Layer 2 of a small transformer language model trained on English Wikipedia (9 layers, counted from 0, width 96).
A neuron's activation on a vector x is GELU(weights . x), where the dot is the dot product.

Input weights of the MLP neurons that the questions are about. A number n stands for n times 0.0024.
n32: 10 129 -32 -114 -57 160 29 9 -112 176 -35 -88 -19 13 25 -32 153 149 104 39 82 -135 -203 137 292 -10 -62 79 -96 -173 159 22 -77 -38 -81 -72 -158 -157 -48 -12 -109 -81 161 -79 -102 236 51 129 -87 10 110 101 -30 22 32 15 -104 14 137 156 -105 130 -60 -191 85 -19 -253 181 -23 -29 30 -140 185 -25 -137 78 42 68 -3 -70 236 184 -57 10 48 110 56 -34 -26 185 20 -109 -6 51 15 59
n56: 302 -61 -113 -63 -198 48 -29 114 -180 88 -11 -225 -49 72 70 -21 -133 -4 105 98 -209 -96 -36 -204 77 -22 87 -35 171 156 18 153 -150 31 -132 127 34 115 122 -101 -114 3 -49 62 28 74 18 -159 79 -84 19 0 -96 293 -270 103 -126 95 -97 -302 0 -145 137 100 83 4 206 15 36 131 -211 -25 0 122 7 4 -145 -67 -31 11 108 -18 21 -185 -15 21 -51 -42 -93 18 226 270 222 122 -27 22
n65: -51 36 -199 -126 397 4 164 256 90 -96 -32 4 27 24 35 -32 -41 -195 -102 123 87 12 172 82 168 139 -64 342 52 -49 -141 -64 202 192 51 -70 21 138 129 11 -108 -212 72 218 167 -445 -12 -264 129 137 -13 49 46 -76 141 -93 213 9 80 -71 -52 -131 -313 90 158 173 -77 -105 -69 -72 234 -88 34 118 -107 -106 -74 9 169 -168 -31 -260 63 -49 -64 -16 29 142 161 37 16 -123 55 43 137 41
n69: -106 -89 -99 -92 -98 -23 111 169 109 37 208 -215 -67 -44 -145 -347 -38 -66 -232 330 -95 -68 -90 0 52 76 184 212 -16 -257 145 237 130 125 -63 103 274 -83 -112 -349 -137 -63 118 -107 0 -54 96 8 -12 -359 -108 110 -112 107 -4 100 -20 65 8 58 -44 40 -18 -56 55 72 81 -143 -106 44 88 -151 -50 256 -23 -162 -180 -85 4 -72 -174 -8 135 73 -4 -107 86 146 36 147 -78 119 172 355 -53 33
n70: -266 26 21 -4 175 4 4 8 -231 79 30 183 29 124 4 102 -80 -475 -86 5 39 -9 134 -235 114 232 -63 -256 -196 143 18 -140 334 33 -41 30 -22 -44 -23 -88 -9 41 27 -39 88 163 -102 144 128 -23 -247 0 79 4 61 -37 158 178 36 -31 -55 156 -224 -32 194 217 -4 -129 99 84 239 -131 107 -25 20 77 -74 170 -150 -182 -83 149 -80 -363 27 184 -257 -32 350 30 61 47 -128 91 -337 56
n75: -84 -7 128 -17 195 67 -105 40 -6 271 -92 -35 -155 53 -120 20 71 251 7 7 61 -20 -166 55 96 -150 244 189 7 122 151 -186 167 42 -29 17 -73 -197 -185 -13 7 -139 223 -160 -7 34 -175 95 -100 4 185 -61 -147 -36 175 -73 -124 -7 55 65 56 -128 76 -9 155 -30 -109 66 -148 144 162 -10 212 -7 -22 84 -58 -15 32 -20 158 -184 -56 -47 -39 98 17 50 -113 94 -105 -160 197 -88 -3 3
n102: 24 170 60 110 450 55 13 -48 -161 -175 -48 -57 -3 103 50 77 116 -93 -110 -32 7 -22 130 173 72 77 -112 41 -278 130 63 29 -87 -3 28 68 -97 63 106 100 171 -68 10 101 -73 -26 19 10 -22 34 58 211 112 -22 105 -43 3 205 -33 -89 -25 -123 -192 -21 58 38 -3 -130 103 -57 -3 -6 150 -150 -167 -216 101 -50 72 51 -277 26 -25 88 41 -75 23 -198 42 -36 -65 165 9 92 63 49
n104: 87 -168 -113 -133 33 351 124 6 -117 -37 10 -76 102 23 35 128 -28 -129 -146 -47 -77 -79 -200 38 102 244 52 151 -105 93 -57 -10 182 227 143 200 -72 -115 45 -278 3 -41 -140 -134 123 -17 -26 -10 89 139 46 90 -115 -175 111 41 86 -77 -171 41 -101 52 122 -27 14 -52 25 92 20 -39 0 107 -55 71 75 112 -117 101 -99 -68 64 0 55 -120 133 -55 -70 154 151 103 77 -100 60 3 6 129
n126: -191 105 63 0 -4 -42 -13 104 276 183 -47 63 0 98 -6 -22 -62 131 10 83 175 165 6 21 81 53 20 20 -41 -183 26 28 -36 120 95 184 70 49 34 12 72 89 -66 19 -81 85 -41 -104 149 -155 85 -22 189 63 14 -191 25 88 36 -29 28 -103 -263 9 80 35 -265 106 -19 -38 -46 125 76 -19 105 -61 93 -245 -3 -66 96 -182 -6 61 -159 -118 224 85 13 67 45 -326 22 -88 18 -55
n129: -194 -99 -31 -77 148 67 -144 -63 -96 -113 49 7 -103 63 58 25 -112 4 164 39 -18 -67 61 78 23 192 270 -136 -35 179 -33 -141 77 86 -109 -79 -100 110 184 -143 -54 14 129 47 24 76 3 -30 -60 -26 -23 64 -170 -45 -262 -13 -79 38 26 -47 42 188 15 -89 -63 -278 129 -107 -238 132 -66 164 37 -255 33 -82 -190 -109 -31 -32 194 209 -7 -196 222 169 29 -11 32 114 244 23 -232 -75 -73 107
n149: -118 -59 -88 -38 109 16 -104 40 61 119 98 -183 -83 -36 58 36 -21 -139 37 0 -81 -194 -77 137 21 31 56 35 -23 -40 193 -154 -55 93 217 -3 -59 -44 -133 3 -125 19 -27 -77 23 149 -36 3 -7 189 169 280 27 -101 227 -16 3 -39 -3 115 172 -3 -169 -15 -28 85 -3 58 66 6 95 111 89 203 -12 119 -104 193 -289 -167 107 -162 36 -183 -56 -61 -67 -25 23 173 348 11 -6 -38 -43 -96
n172: -119 -195 -80 -81 -60 -11 -39 36 0 -24 -100 -374 -106 186 34 -51 -177 -4 78 140 127 39 -4 101 -21 53 -124 187 0 67 220 89 24 57 -49 40 -154 24 157 7 -20 -38 -122 -111 -38 92 127 -102 -74 82 -204 318 143 -126 59 82 -64 4 -109 -4 173 -115 -114 40 8 -54 123 77 -110 222 -266 165 320 152 151 78 146 -184 -129 -197 -164 127 -80 12 273 -61 107 443 -93 126 0 25 -19 82 99 75
n184: 38 18 118 -98 -89 -94 -59 146 56 -259 -58 -141 85 178 230 25 265 -184 -202 358 -89 -145 -7 18 210 -30 -50 117 149 -177 -4 -141 -23 92 134 137 -118 -113 78 79 -11 -11 19 263 337 34 105 -100 -11 -77 -4 173 -11 201 -56 45 78 113 -87 -165 -25 -75 -28 -78 69 -7 -56 64 -117 -158 4 32 4 4 107 231 111 72 -25 -29 -114 67 -11 -88 -159 171 48 -136 -124 0 122 115 162 -81 -58 52
n191: -129 86 104 -85 62 13 -10 58 -32 10 -72 34 -61 66 -144 -184 98 251 -7 101 -121 56 -191 70 120 -217 35 247 69 103 -108 69 76 109 10 -44 24 -177 25 50 -115 -10 261 57 36 41 -222 94 -109 157 271 30 57 -39 -43 -123 -48 18 116 98 -62 68 -83 76 63 -20 -85 120 -129 -136 102 3 278 -129 -3 -113 -37 131 -6 59 128 -24 49 180 -25 -42 0 -70 -194 133 50 -280 80 150 50 67
n197: -264 -81 -102 92 30 -7 113 11 -48 130 -88 -149 227 -42 22 -142 -179 28 -39 -84 -79 -73 98 -193 156 8 -49 12 -8 0 -115 99 -48 250 93 -246 157 111 -143 109 -63 172 261 -82 106 -119 23 -101 157 45 90 148 -158 178 88 -132 0 61 -40 95 -148 -27 -210 -11 69 -54 41 -16 -166 79 40 15 -224 83 -25 166 -4 -123 -142 -50 212 -145 117 -19 -205 -169 247 -33 50 101 63 -34 328 -208 -7 346
n199: 117 -194 148 191 -37 88 12 103 -65 123 -249 -61 -27 -6 -42 64 69 171 93 33 91 -9 -31 -27 36 141 -75 36 3 -31 -92 31 -67 -45 -134 -34 -67 -16 -82 23 38 -68 -45 0 -145 -32 -21 107 123 -98 -75 -68 -25 233 -157 -144 -30 -78 -67 -6 161 -154 120 -128 42 196 79 6 3 145 102 58 -109 39 81 250 47 129 -39 0 169 88 -169 -87 -26 -27 63 285 -187 19 143 64 15 13 -81 -12
n206: 247 -238 -29 166 -98 -7 26 -132 -54 -19 48 171 108 111 76 -115 114 65 112 -101 46 30 15 64 -198 89 -114 219 67 331 -8 -59 -23 18 173 49 -39 307 95 -175 191 79 -27 -129 -264 -69 -195 -153 108 59 -155 -79 -88 -139 -105 25 -58 -55 -147 -69 -81 -26 53 -3 43 -267 61 -93 -30 -4 112 312 -46 225 -250 -15 -15 107 -43 -77 60 -53 69 30 -91 -58 -64 -75 -126 -143 -15 -126 -173 -134 143 -56
n220: -185 -121 136 -140 30 -164 27 -19 111 31 -60 14 0 -121 -160 280 44 49 41 -37 65 -165 -103 0 58 92 -111 151 -195 -7 -73 -201 320 85 13 -17 -49 -108 -269 -41 163 23 172 -55 179 31 23 138 34 82 18 10 0 -149 18 -6 16 -201 108 197 -67 20 18 -44 43 -50 -90 84 -176 206 164 0 21 -92 -32 -51 -85 52 -49 -134 156 -31 -43 -78 61 211 -21 115 -71 17 -267 -55 46 -143 82 -122
n225: -40 92 15 -245 -59 -51 -47 167 59 204 60 28 -100 103 22 149 7 24 204 29 183 34 -182 63 167 -108 198 249 315 -181 63 -319 -103 -37 63 233 -56 114 -122 61 -51 -11 -20 -322 11 0 -45 108 -88 154 143 251 -8 68 -33 22 0 -45 -16 31 -26 -196 -258 -25 56 -4 -51 16 -46 26 -83 -53 -115 97 -206 250 108 118 52 53 66 179 -19 189 -61 168 -121 -20 -72 -239 -174 25 0 117 -29 -223
n229: -23 54 62 95 63 -69 10 -117 -164 -32 -62 46 -79 239 -18 211 -56 -42 44 -65 45 -78 205 82 -34 99 -40 -162 -35 61 -71 -82 -26 -135 -82 32 20 176 -17 -130 78 9 154 -212 -152 84 -19 176 22 97 -108 25 -3 -115 28 30 -58 265 -26 -117 -16 93 -72 -53 -53 -19 30 -10 -108 65 -62 75 141 -55 -182 159 13 -94 43 141 -184 23 -25 131 285 105 -129 121 220 -111 -64 162 -27 83 -101 -102
n236: -181 132 87 -194 174 -66 153 51 60 -26 -80 134 103 -11 -18 124 89 -94 159 -24 120 -150 -171 -124 -129 -27 -229 20 -80 15 -184 -284 0 235 195 -22 8 38 156 -7 -60 103 92 -52 -87 -219 -36 -289 -143 194 102 189 101 -11 20 -140 82 125 -65 -26 -22 -32 12 -44 154 193 119 19 48 4 -110 134 -179 14 -97 70 126 234 107 69 51 -60 -165 118 -78 -22 34 152 -40 85 -190 -136 142 303 124 -81
n257: 62 133 13 0 247 -3 224 184 -56 -40 71 7 -198 -26 -195 -165 -100 -20 91 85 -103 97 -43 3 166 -115 114 142 -65 -23 -67 52 159 -76 -72 -49 122 -204 -114 31 13 -201 -64 -50 -29 113 -42 51 39 55 152 334 159 -80 -32 -6 25 -104 199 -3 -74 -45 85 -120 31 -103 16 -7 46 -118 138 54 -233 -9 61 -55 -155 243 -32 -148 -52 7 -3 43 52 3 -238 -31 -45 -82 36 113 -3 100 79 46
n266: 67 -80 -199 -185 0 -61 125 -92 27 147 -94 -166 154 -206 127 12 33 -114 -136 43 158 -20 -52 -230 93 -278 299 251 198 96 -24 -8 -174 39 -177 101 -149 -57 80 -127 -216 -4 -116 -186 8 -4 110 -54 301 -84 -182 -56 -57 -51 -273 91 -143 -173 161 -269 -43 39 -143 -66 59 20 -34 -112 104 55 78 168 79 -4 -45 120 -149 -48 12 79 0 101 78 -88 -123 175 -40 313 12 -76 28 108 -227 -160 269 -68
n285: -66 323 -116 183 -54 76 -21 39 -60 43 -192 -120 -91 159 138 249 61 -32 70 223 18 -10 -109 -221 63 40 63 48 28 193 -78 214 0 88 60 95 -91 -14 -77 95 -160 61 108 42 68 89 24 -69 -48 -154 -33 -11 199 -82 155 -53 84 336 -14 -57 24 -85 15 97 -176 -193 -20 148 -167 -136 -39 -72 47 -7 33 -49 -81 -31 -192 -151 -64 135 92 67 -59 -44 166 -18 10 147 39 -114 97 -81 -140 235
n288: -113 -37 125 -69 48 -3 -20 87 61 -148 -205 147 36 340 -78 70 31 -65 -131 -76 14 37 -14 -93 128 14 39 -154 23 142 -141 -66 237 -65 -129 -41 -181 -235 39 91 62 -94 28 17 7 -124 -20 -70 -147 -18 46 169 89 59 4 -124 -130 43 -52 -3 145 -79 189 56 -137 -70 -240 -167 -161 43 -7 -46 157 -10 -79 -71 30 -177 205 -79 -29 82 72 78 -263 118 82 -46 -153 108 -207 36 -78 -32 72 -47
n300: 301 -62 -65 96 -132 210 63 -234 -142 -63 -4 -121 -19 15 198 96 72 242 163 -261 47 31 -20 -189 -128 101 139 -157 -100 43 155 -54 8 109 123 168 40 255 -86 -145 95 168 0 -424 -8 262 50 -150 -27 -65 -284 -31 209 27 76 77 49 -25 -20 -127 46 144 -156 75 -155 4 126 -189 23 -65 56 137 48 184 -55 54 -51 -9 -8 -69 -87 -106 182 -35 16 94 90 -103 104 31 -12 -147 -246 -29 -43 78
n320: 103 -165 -23 -398 -63 -61 -219 38 250 104 -20 -106 55 60 0 -27 113 80 91 37 137 40 85 -52 144 -102 21 -58 -141 -61 266 328 -35 121 111 -17 28 0 -4 -63 -142 3 -154 -14 139 62 -13 46 -34 -71 -25 -31 34 -76 110 -103 -59 154 -133 7 -46 7 -11 84 103 -34 26 112 30 -116 -104 43 -84 -128 -83 -257 -130 19 -291 47 18 -86 20 -31 82 -109 75 -201 57 31 -116 -48 -114 182 9 92
n321: -181 -27 155 -39 49 -16 14 3 86 -127 -44 43 -73 14 136 -72 -86 282 72 -34 -108 102 188 76 0 68 200 136 246 24 -4 41 175 50 -40 146 111 7 -149 -61 257 -103 104 10 138 123 153 40 -140 -193 59 -21 -158 44 49 -79 -224 -11 -160 -92 20 -24 269 16 -47 -126 26 153 -138 -17 4 122 175 127 62 48 -167 -166 103 82 22 119 54 -10 -36 -27 154 18 -168 -21 -56 176 302 4 80 -24
n322: -26 -96 -24 -11 51 24 79 -158 -123 138 -161 26 -179 117 69 177 -16 -390 -14 -151 152 81 -61 92 -166 52 -60 72 123 64 160 -77 103 14 110 209 -159 165 -128 -93 -80 -10 -74 32 -10 -26 140 -15 -4 203 -155 114 98 24 -27 -20 21 -121 -224 -7 -126 -17 120 128 37 -109 173 -7 128 -91 22 -49 -30 69 23 53 -158 47 -272 46 15 25 0 132 -147 -246 43 -200 -42 46 -158 -274 -154 161 -50 -161
n328: -118 -49 -48 -240 -58 110 -153 -16 20 123 -177 66 -34 -189 102 -70 98 83 177 157 -43 182 -217 -7 11 121 82 -131 -91 -75 123 108 -15 55 58 -171 4 -163 90 -79 4 -3 4 79 59 97 59 41 -42 123 -34 128 4 -135 -38 -20 -38 -49 0 -50 -87 -41 195 -42 -137 -87 -34 -69 -88 -228 120 201 11 103 -119 -441 -117 112 -201 122 79 65 -14 124 41 168 104 -164 -18 159 57 -73 81 301 -53 120
n347: -42 214 24 -130 -129 123 -209 120 296 21 88 194 -121 -52 238 254 -7 62 85 70 90 28 -196 -101 -4 -244 -81 13 -172 -53 120 60 -46 106 66 168 -88 62 -116 -99 70 316 -172 82 -52 -29 -183 -246 48 55 142 20 -198 -44 83 35 294 9 159 -124 -20 20 123 -19 327 8 -96 -126 -53 36 -21 -32 75 126 107 235 -102 93 -59 -72 313 66 -166 57 64 -20 238 -73 -229 -61 -70 207 129 137 129 -122
n362: 7 260 10 -69 -84 -98 -74 -43 87 -24 -267 -73 239 -133 -36 -96 -28 41 194 80 -3 -40 -125 -180 92 -17 -237 -36 33 -71 -181 252 52 -58 -177 81 42 138 -152 -138 -157 -26 -156 -112 20 41 -175 84 73 -67 -32 -57 48 33 -15 -6 -101 -99 -28 -130 66 -62 4 111 -102 -70 -137 -194 -311 -128 -21 39 177 -97 22 -33 -54 59 -123 165 129 119 -65 -30 4 3 88 92 -60 27 -112 102 132 56 -38 -20

Each question shows a token from some text and the vector x that enters the MLP there. A number n stands for n times 0.01.

" Foundation": -1 -22 107 43 4 -24 -137 -174 -54 -123 57 26 -10 -229 -123 -29 -161 8 -131 52 65 38 3 -31 73 -108 126 124 -278 76 -44 -49 -27 -105 223 -122 26 2 -158 229 -106 -173 -31 122 28 49 47 162 -97 -21 -11 -13 -109 -132 -32 -21 121 -145 -62 -49 32 -112 115 60 -79 135 -44 299 -77 69 -64 -130 49 37 -149 10 116 -156 284 -48 3 81 -69 -68 -66 -138 -10 -28 -10 0 -72 -128 -28 21 -267 -76
Which neuron fires most, and how strongly? n75, at about 3.5

" tested": 76 50 89 76 7 -75 -44 -133 -73 -206 22 42 -86 -263 -2 -25 -210 -54 -37 76 -66 -3 -21 21 74 62 90 25 -221 -224 6 93 -35 -193 76 -140 46 77 12 174 -93 -101 -114 101 48 82 35 64 -64 -73 93 4 20 -181 11 16 222 -180 -43 -94 -23 154 131 106 -195 148 7 246 -65 -57 -64 38 76 126 -194 -7 185 -196 148 52 115 218 55 -46 16 -40 -207 20 51 -34 -11 -16 2 33 -92 -116
Which two neurons fire most, strongest first? n328, n257

" tri": -7 -30 39 129 -17 -192 -61 -194 64 -66 -53 100 21 -293 -120 -8 -103 -106 -169 -27 146 -39 49 60 123 35 -43 0 -41 8 -50 -86 -262 -118 -43 -59 135 -17 -106 119 -90 12 -152 70 83 94 -144 29 -12 -3 120 -60 -92 -96 32 -64 81 -49 -57 29 106 29 141 71 91 41 -27 329 -50 -66 -104 -61 72 123 -219 -78 232 -182 224 -11 19 57 62 52 -94 -36 -105 4 49 1 100 -3 -120 215 -19 -89
The three highest activations, in order: n126, n229, n102

" ep": 17 -144 6 139 14 -120 -186 -199 44 -166 -49 87 -70 -368 -74 77 -46 -23 -78 89 82 -68 5 -7 113 51 37 166 -2 -192 -104 -91 -126 -123 124 -196 145 12 -16 143 -141 -85 -201 28 84 17 -144 66 -4 133 44 -56 58 27 -87 -79 166 25 -67 -73 47 -40 149 185 19 62 30 232 21 -12 -16 -62 109 128 -204 -44 225 -233 124 -51 60 109 -18 -90 -68 -41 -3 -42 90 -28 -59 -34 -85 103 5 -118
Which of these neurons fires most? n65

"192": 63 19 49 46 18 30 -109 -377 -101 -232 135 147 44 -201 -25 -73 -104 -5 -5 132 -118 114 77 28 99 56 219 129 -79 -130 -39 -10 -22 -117 79 -139 144 6 -68 174 -104 -107 16 27 7 60 -85 -142 -55 -7 27 35 -30 -92 127 33 137 -142 -102 -61 -44 -109 23 6 -206 78 65 135 -29 -34 -145 -222 41 14 -13 24 235 -153 181 -75 126 50 -218 18 -92 -26 35 98 110 32 -40 -22 -159 -11 -86 -65
Which two neurons fire most, strongest first? n65, n321

" ": 41 -52 170 85 -3 -56 -204 -221 -32 -291 12 207 20 -215 11 -46 -291 -96 15 -18 -108 -78 142 78 130 -80 49 21 -62 26 -104 18 -140 86 34 -80 111 49 -11 136 -64 -169 -80 86 102 184 18 -65 -114 -5 29 7 3 -104 45 -67 15 -43 -63 35 32 -28 212 84 -63 15 18 198 118 -5 -125 113 -56 7 -107 36 243 -211 213 19 64 248 45 -82 -16 -146 2 88 -7 -139 -18 -118 -158 6 13 -13
Which two neurons fire most, strongest first? n321, n129

",": 175 8 -64 55 -62 -71 -128 -243 -46 -171 15 68 -71 -199 -50 -21 -318 12 -132 176 -92 15 122 -58 102 -31 85 61 -67 2 -88 -80 -101 -108 83 -107 77 36 114 94 -62 -68 -154 68 146 162 49 -10 -35 -40 -14 -83 -62 -155 -28 -88 57 -42 -101 -81 11 -49 87 162 -63 134 47 301 90 52 -128 -95 25 -2 -39 -26 183 -187 216 -21 208 -1 6 -69 -125 -117 -32 113 -1 -3 -28 20 -19 60 -69 -72
Which of these neurons fires most? n56

" and": 34 8 -18 99 -38 -67 -81 -242 -89 -148 10 128 -2 -216 -22 -78 -185 7 -166 118 -121 3 23 51 55 38 73 32 -212 41 -41 -70 -58 -109 90 -96 52 95 59 182 -8 -97 -87 110 108 178 90 69 41 16 -38 -24 -35 -340 -33 -58 33 62 -60 -33 -18 12 80 180 -147 101 -145 213 69 10 -165 -231 -176 126 18 18 120 -214 229 -75 100 -23 55 -29 -123 -74 -30 70 -16 -73 -78 -17 -77 47 -122 -61
Which of these neurons fires most? n102

"_{": -14 -174 194 148 -107 -184 -184 -79 -139 -130 18 167 -1 -182 -3 -51 -168 51 -88 16 -25 -110 -3 3 112 79 135 -3 -155 52 -61 70 -187 -35 80 -35 59 136 -74 115 -87 -77 -148 65 128 64 -108 -45 43 -17 43 -153 -5 -23 -23 -32 217 -61 -103 30 111 21 239 121 92 40 30 280 58 -92 -69 -135 21 8 -71 -22 236 -108 74 54 207 73 27 -113 6 -96 -20 66 163 8 -44 -27 -93 3 15 2
Which of these neurons fires most? n199

" magazine": 40 14 47 38 -21 -85 -164 -232 -64 -189 103 83 53 -279 -5 71 -106 -7 -217 6 -59 6 68 -105 88 21 114 183 -292 37 22 -107 -59 -147 180 -180 86 78 -133 144 -120 -50 -76 45 30 130 34 72 -117 -108 -22 -9 -54 -109 -51 -111 146 -106 -20 -92 27 23 90 -21 -187 80 -5 293 -8 61 -40 -97 21 -24 -92 53 208 -128 100 74 110 83 20 -80 10 -42 -30 58 146 -74 -61 -82 42 67 -219 -79
The three highest activations, in order: n220, n70, n229

" by": 98 0 101 -57 -100 -104 55 -234 -137 -189 53 193 -43 -326 -77 -13 -161 10 -168 87 -99 -13 35 96 18 22 103 70 -195 94 -11 -3 -10 -132 111 -104 18 128 29 13 -50 -55 -26 111 91 205 -67 24 49 67 -29 -68 -67 -105 -38 -111 123 -7 -27 78 82 -41 78 135 -203 108 5 278 73 20 -102 -59 -67 102 43 -34 164 -210 90 -77 78 -1 47 -116 -273 -19 -52 69 65 -8 -71 64 -131 107 -93 -61
Which of these neurons fires most? n220

" Destiny": 53 -47 25 121 -45 -36 -137 -197 -3 -84 37 82 -60 -305 -56 45 -13 87 -86 -21 -35 -12 -62 78 113 -158 127 231 -318 93 -123 28 -44 -57 -15 -81 101 69 -67 146 -137 -68 -22 195 -7 53 -74 134 -88 -115 56 -142 -158 -18 79 -30 44 -84 -121 -35 88 -67 135 81 -107 194 -35 296 100 70 20 -159 -42 97 -178 4 253 -173 27 -7 61 -22 13 -51 -72 -27 -112 54 115 59 34 -84 -81 12 -189 24
Which neuron fires most, and how strongly? n75, at about 3.2

" is": 57 -12 -48 21 -103 -119 12 -177 -22 -196 74 19 -8 -233 -106 -7 -176 -14 -117 83 -108 27 70 123 109 -34 116 196 -60 72 -93 -20 -87 -96 86 -127 122 13 34 70 -178 -20 -77 81 164 99 14 -100 194 32 -33 -79 -86 -192 52 -49 146 -37 6 -60 -110 58 105 152 -57 124 8 319 1 -9 -68 -12 26 108 -104 17 92 -365 116 -39 123 194 -23 5 -56 -45 -113 89 90 27 -32 28 -153 48 -15 -24
Which of these neurons fires most? n266

" (": 19 -85 27 194 -77 -117 -111 -88 -63 -151 59 116 42 -276 -49 -47 -231 -61 -55 105 -155 -63 133 -61 56 -145 134 32 -162 12 -51 -32 -96 81 53 -141 85 105 2 190 75 1 -105 70 132 105 -83 -70 24 70 33 -153 -48 -121 -47 3 171 -3 -79 105 -5 27 192 200 -68 43 95 213 74 -29 -185 -55 -66 -43 -108 34 252 -74 124 9 135 81 31 49 -126 -101 85 77 168 5 44 106 -189 95 -85 -74
Which of these neurons fires most? n197

" quickly": -76 80 67 117 -109 -158 -43 -301 -117 -199 61 35 18 -242 -83 -128 -111 -7 -110 30 43 12 15 20 64 84 26 79 -229 -77 -183 -86 -25 -14 -52 -106 136 127 21 268 -58 -55 -177 58 118 109 30 -122 -4 60 71 3 -60 -164 32 -71 82 -82 18 23 -47 -37 69 186 -76 187 -104 218 11 -33 11 26 21 23 -127 0 189 -335 68 -18 -10 70 93 51 -72 -33 -188 0 61 -30 -131 -95 -38 -15 -233 -55
Which neuron fires most, and how strongly? n126, at about 1.5

" Em": 32 -110 75 143 -67 -40 -143 -215 -105 -67 -69 157 67 -226 -163 59 -283 -77 -159 31 72 11 -52 0 -2 -69 144 -10 -158 52 -85 46 -29 -168 44 -153 10 -89 -112 78 -269 -161 -153 28 8 -50 -63 61 -94 -21 141 -14 -29 32 29 -110 33 -99 -84 -62 31 0 127 219 -22 -57 -24 278 92 7 -42 -110 12 -37 -12 21 332 -149 139 19 68 -83 -36 148 -169 -85 -66 -4 27 -32 91 -60 -48 67 -82 12
Which neuron fires most, and how strongly? n288, at about 2.6

" built": 145 -66 50 168 -51 -158 51 -247 -94 -265 56 -10 -47 -205 -56 -20 -127 -36 -20 133 -158 63 133 -62 108 -147 84 103 -227 -120 -39 74 -74 -10 83 -92 92 95 16 38 -123 -14 -148 146 -108 32 -66 38 48 -15 -98 65 -37 -156 12 -35 268 -104 -14 -40 -105 74 82 -47 -136 164 82 190 42 -38 -105 -17 -55 62 -151 -79 215 -123 167 -113 19 121 76 -85 -52 -104 -50 101 39 -19 -85 18 76 118 41 -168
The three highest activations, in order: n69, n257, n102

"rep": -44 -52 -3 92 -14 -51 -112 -171 13 -62 38 83 -132 -282 -55 -82 4 -59 -195 24 -32 16 74 -53 -25 -139 87 9 -85 -44 -197 -55 -58 -102 101 -122 19 -91 -24 168 -231 11 -44 -41 -51 57 -133 126 -90 -21 -12 -13 -54 -23 68 -124 383 -16 -57 -193 -94 37 115 217 -171 114 -105 263 99 -63 -210 -167 -104 17 -101 87 148 -154 185 -12 33 74 -23 -99 4 -49 -108 156 46 5 138 -30 -44 37 170 -49
Which two neurons fire most, strongest first? n266, n236

" Disc": 38 -60 112 68 -46 -61 7 -192 19 -131 78 111 40 -320 -145 12 -19 8 -182 34 17 -55 75 -44 82 8 133 89 -122 4 -140 -124 -18 -147 31 -20 118 -75 27 95 -164 27 -199 58 19 109 -225 -23 -158 -39 -14 5 -49 -47 29 -94 173 -51 -101 -43 104 -52 165 53 -121 -13 -94 244 6 91 -154 -131 143 75 -168 -73 207 -117 214 -47 147 34 48 -89 14 -131 4 6 93 -25 78 -4 -127 111 -193 16
Which of these neurons fires most? n288

" article": -43 -51 -13 -5 -122 -73 -80 -193 -62 -248 77 90 -68 -317 -24 115 -200 -51 -228 100 -101 -19 7 -41 107 -105 150 104 -251 21 -67 -24 1 -161 143 -88 39 103 -21 179 -113 -44 -69 -1 14 98 32 186 -124 -137 65 7 -95 -120 -32 -84 165 -133 -54 -83 3 -15 19 53 -172 50 13 219 28 61 -78 -220 22 37 -101 30 115 -168 81 150 81 78 1 -136 11 -55 -95 3 152 -66 -111 -115 -110 89 -85 -17
The three highest activations, in order: n220, n70, n229

"8": 48 -9 40 82 98 22 -148 -417 60 -138 57 100 -105 -188 16 -95 -141 -4 -85 -4 -26 -36 151 153 109 -62 86 41 -85 -83 -144 25 -158 15 123 -123 93 286 40 175 -35 -88 -98 43 37 115 -123 10 0 -78 -5 -59 -57 -52 29 -114 39 -114 -9 -40 25 32 175 209 -79 8 -66 132 135 64 -155 -3 -101 21 -88 66 188 -111 65 -22 37 196 -30 -144 -61 -119 -43 91 69 160 -31 -114 -202 114 -105 -14
Which two neurons fire most, strongest first? n129, n206

" it": -207 28 82 -17 -133 -126 -136 -322 -86 -157 -28 78 39 -246 56 -139 -213 -1 -99 51 -139 14 67 39 83 -4 26 159 -96 19 -70 -62 -14 -67 -38 -29 131 -2 -24 98 -214 -122 -68 122 89 77 1 4 11 15 -92 -56 -140 -195 74 -42 12 11 -104 -88 -72 87 11 141 -128 46 71 250 188 50 -104 -27 -147 152 -274 -38 176 -251 44 -97 22 101 4 46 6 -131 3 37 44 59 -9 -23 6 46 -109 77
The three highest activations, in order: n197, n321, n69

" Sul": -55 -12 52 257 -52 -142 -114 -187 -35 -104 -52 -9 -170 -256 -38 73 -200 58 -40 -99 42 63 15 48 33 -171 93 33 -107 -16 -28 -32 -138 -186 62 -125 79 7 -16 163 -195 -176 -155 -26 140 16 -35 -68 -105 -24 66 -120 -121 0 134 -115 189 -58 6 -42 134 -52 120 145 60 108 -151 244 136 -93 -45 1 92 55 -185 42 277 -171 196 34 -22 -27 55 -102 -94 12 -113 41 -21 72 21 -55 -49 69 -31 36
Which neuron fires most, and how strongly? n75, at about 2.3

" lab": -31 -34 128 8 -40 -124 -241 -177 -62 -251 34 94 -57 -220 63 87 29 -44 -175 129 10 -51 94 -153 116 112 125 57 -211 -37 -92 10 -33 -136 93 -125 60 15 -90 183 -177 -119 -87 5 76 92 -73 99 -11 52 121 -56 -40 -73 -149 -10 243 -57 -83 -126 11 54 202 152 -163 73 44 270 -102 -8 -202 -111 132 73 -88 -59 252 -140 198 -113 70 164 -18 -12 -74 -100 -103 55 28 -77 34 52 22 37 15 42
Which two neurons fire most, strongest first? n184, n288

"s": 66 24 -8 64 36 -112 -175 -276 -105 -137 33 89 -54 -160 -136 -79 -99 12 -138 145 -105 141 110 -7 127 -179 47 23 -34 74 -113 -93 73 -129 67 -164 -39 40 -33 137 -73 -235 21 -1 31 63 7 -56 -50 -22 73 -13 -86 -72 62 4 117 -36 40 118 -39 55 128 85 -186 143 -74 366 170 -52 -180 -87 21 5 -159 50 173 -211 120 87 38 52 -28 36 -47 -118 -40 -24 51 51 -36 -119 -89 67 -142 -169
Which of these neurons fires most? n191

"ac": 72 1 165 148 -33 -34 -78 -187 -59 -105 -101 30 -8 -312 21 -43 -93 -66 -182 135 -29 100 119 101 148 -44 28 66 -122 -57 -87 -62 -144 -210 67 -104 27 73 0 10 -234 -50 -125 71 36 75 -110 43 -114 80 -44 98 -84 56 -15 -1 186 71 -96 -104 103 25 158 152 -137 72 -9 333 -19 -5 -44 -138 -9 -49 -20 71 197 -139 297 -69 -28 131 8 -175 -92 -37 -42 37 76 28 123 -82 -63 79 2 -13
Which neuron fires most, and how strongly? n184, at about 3.4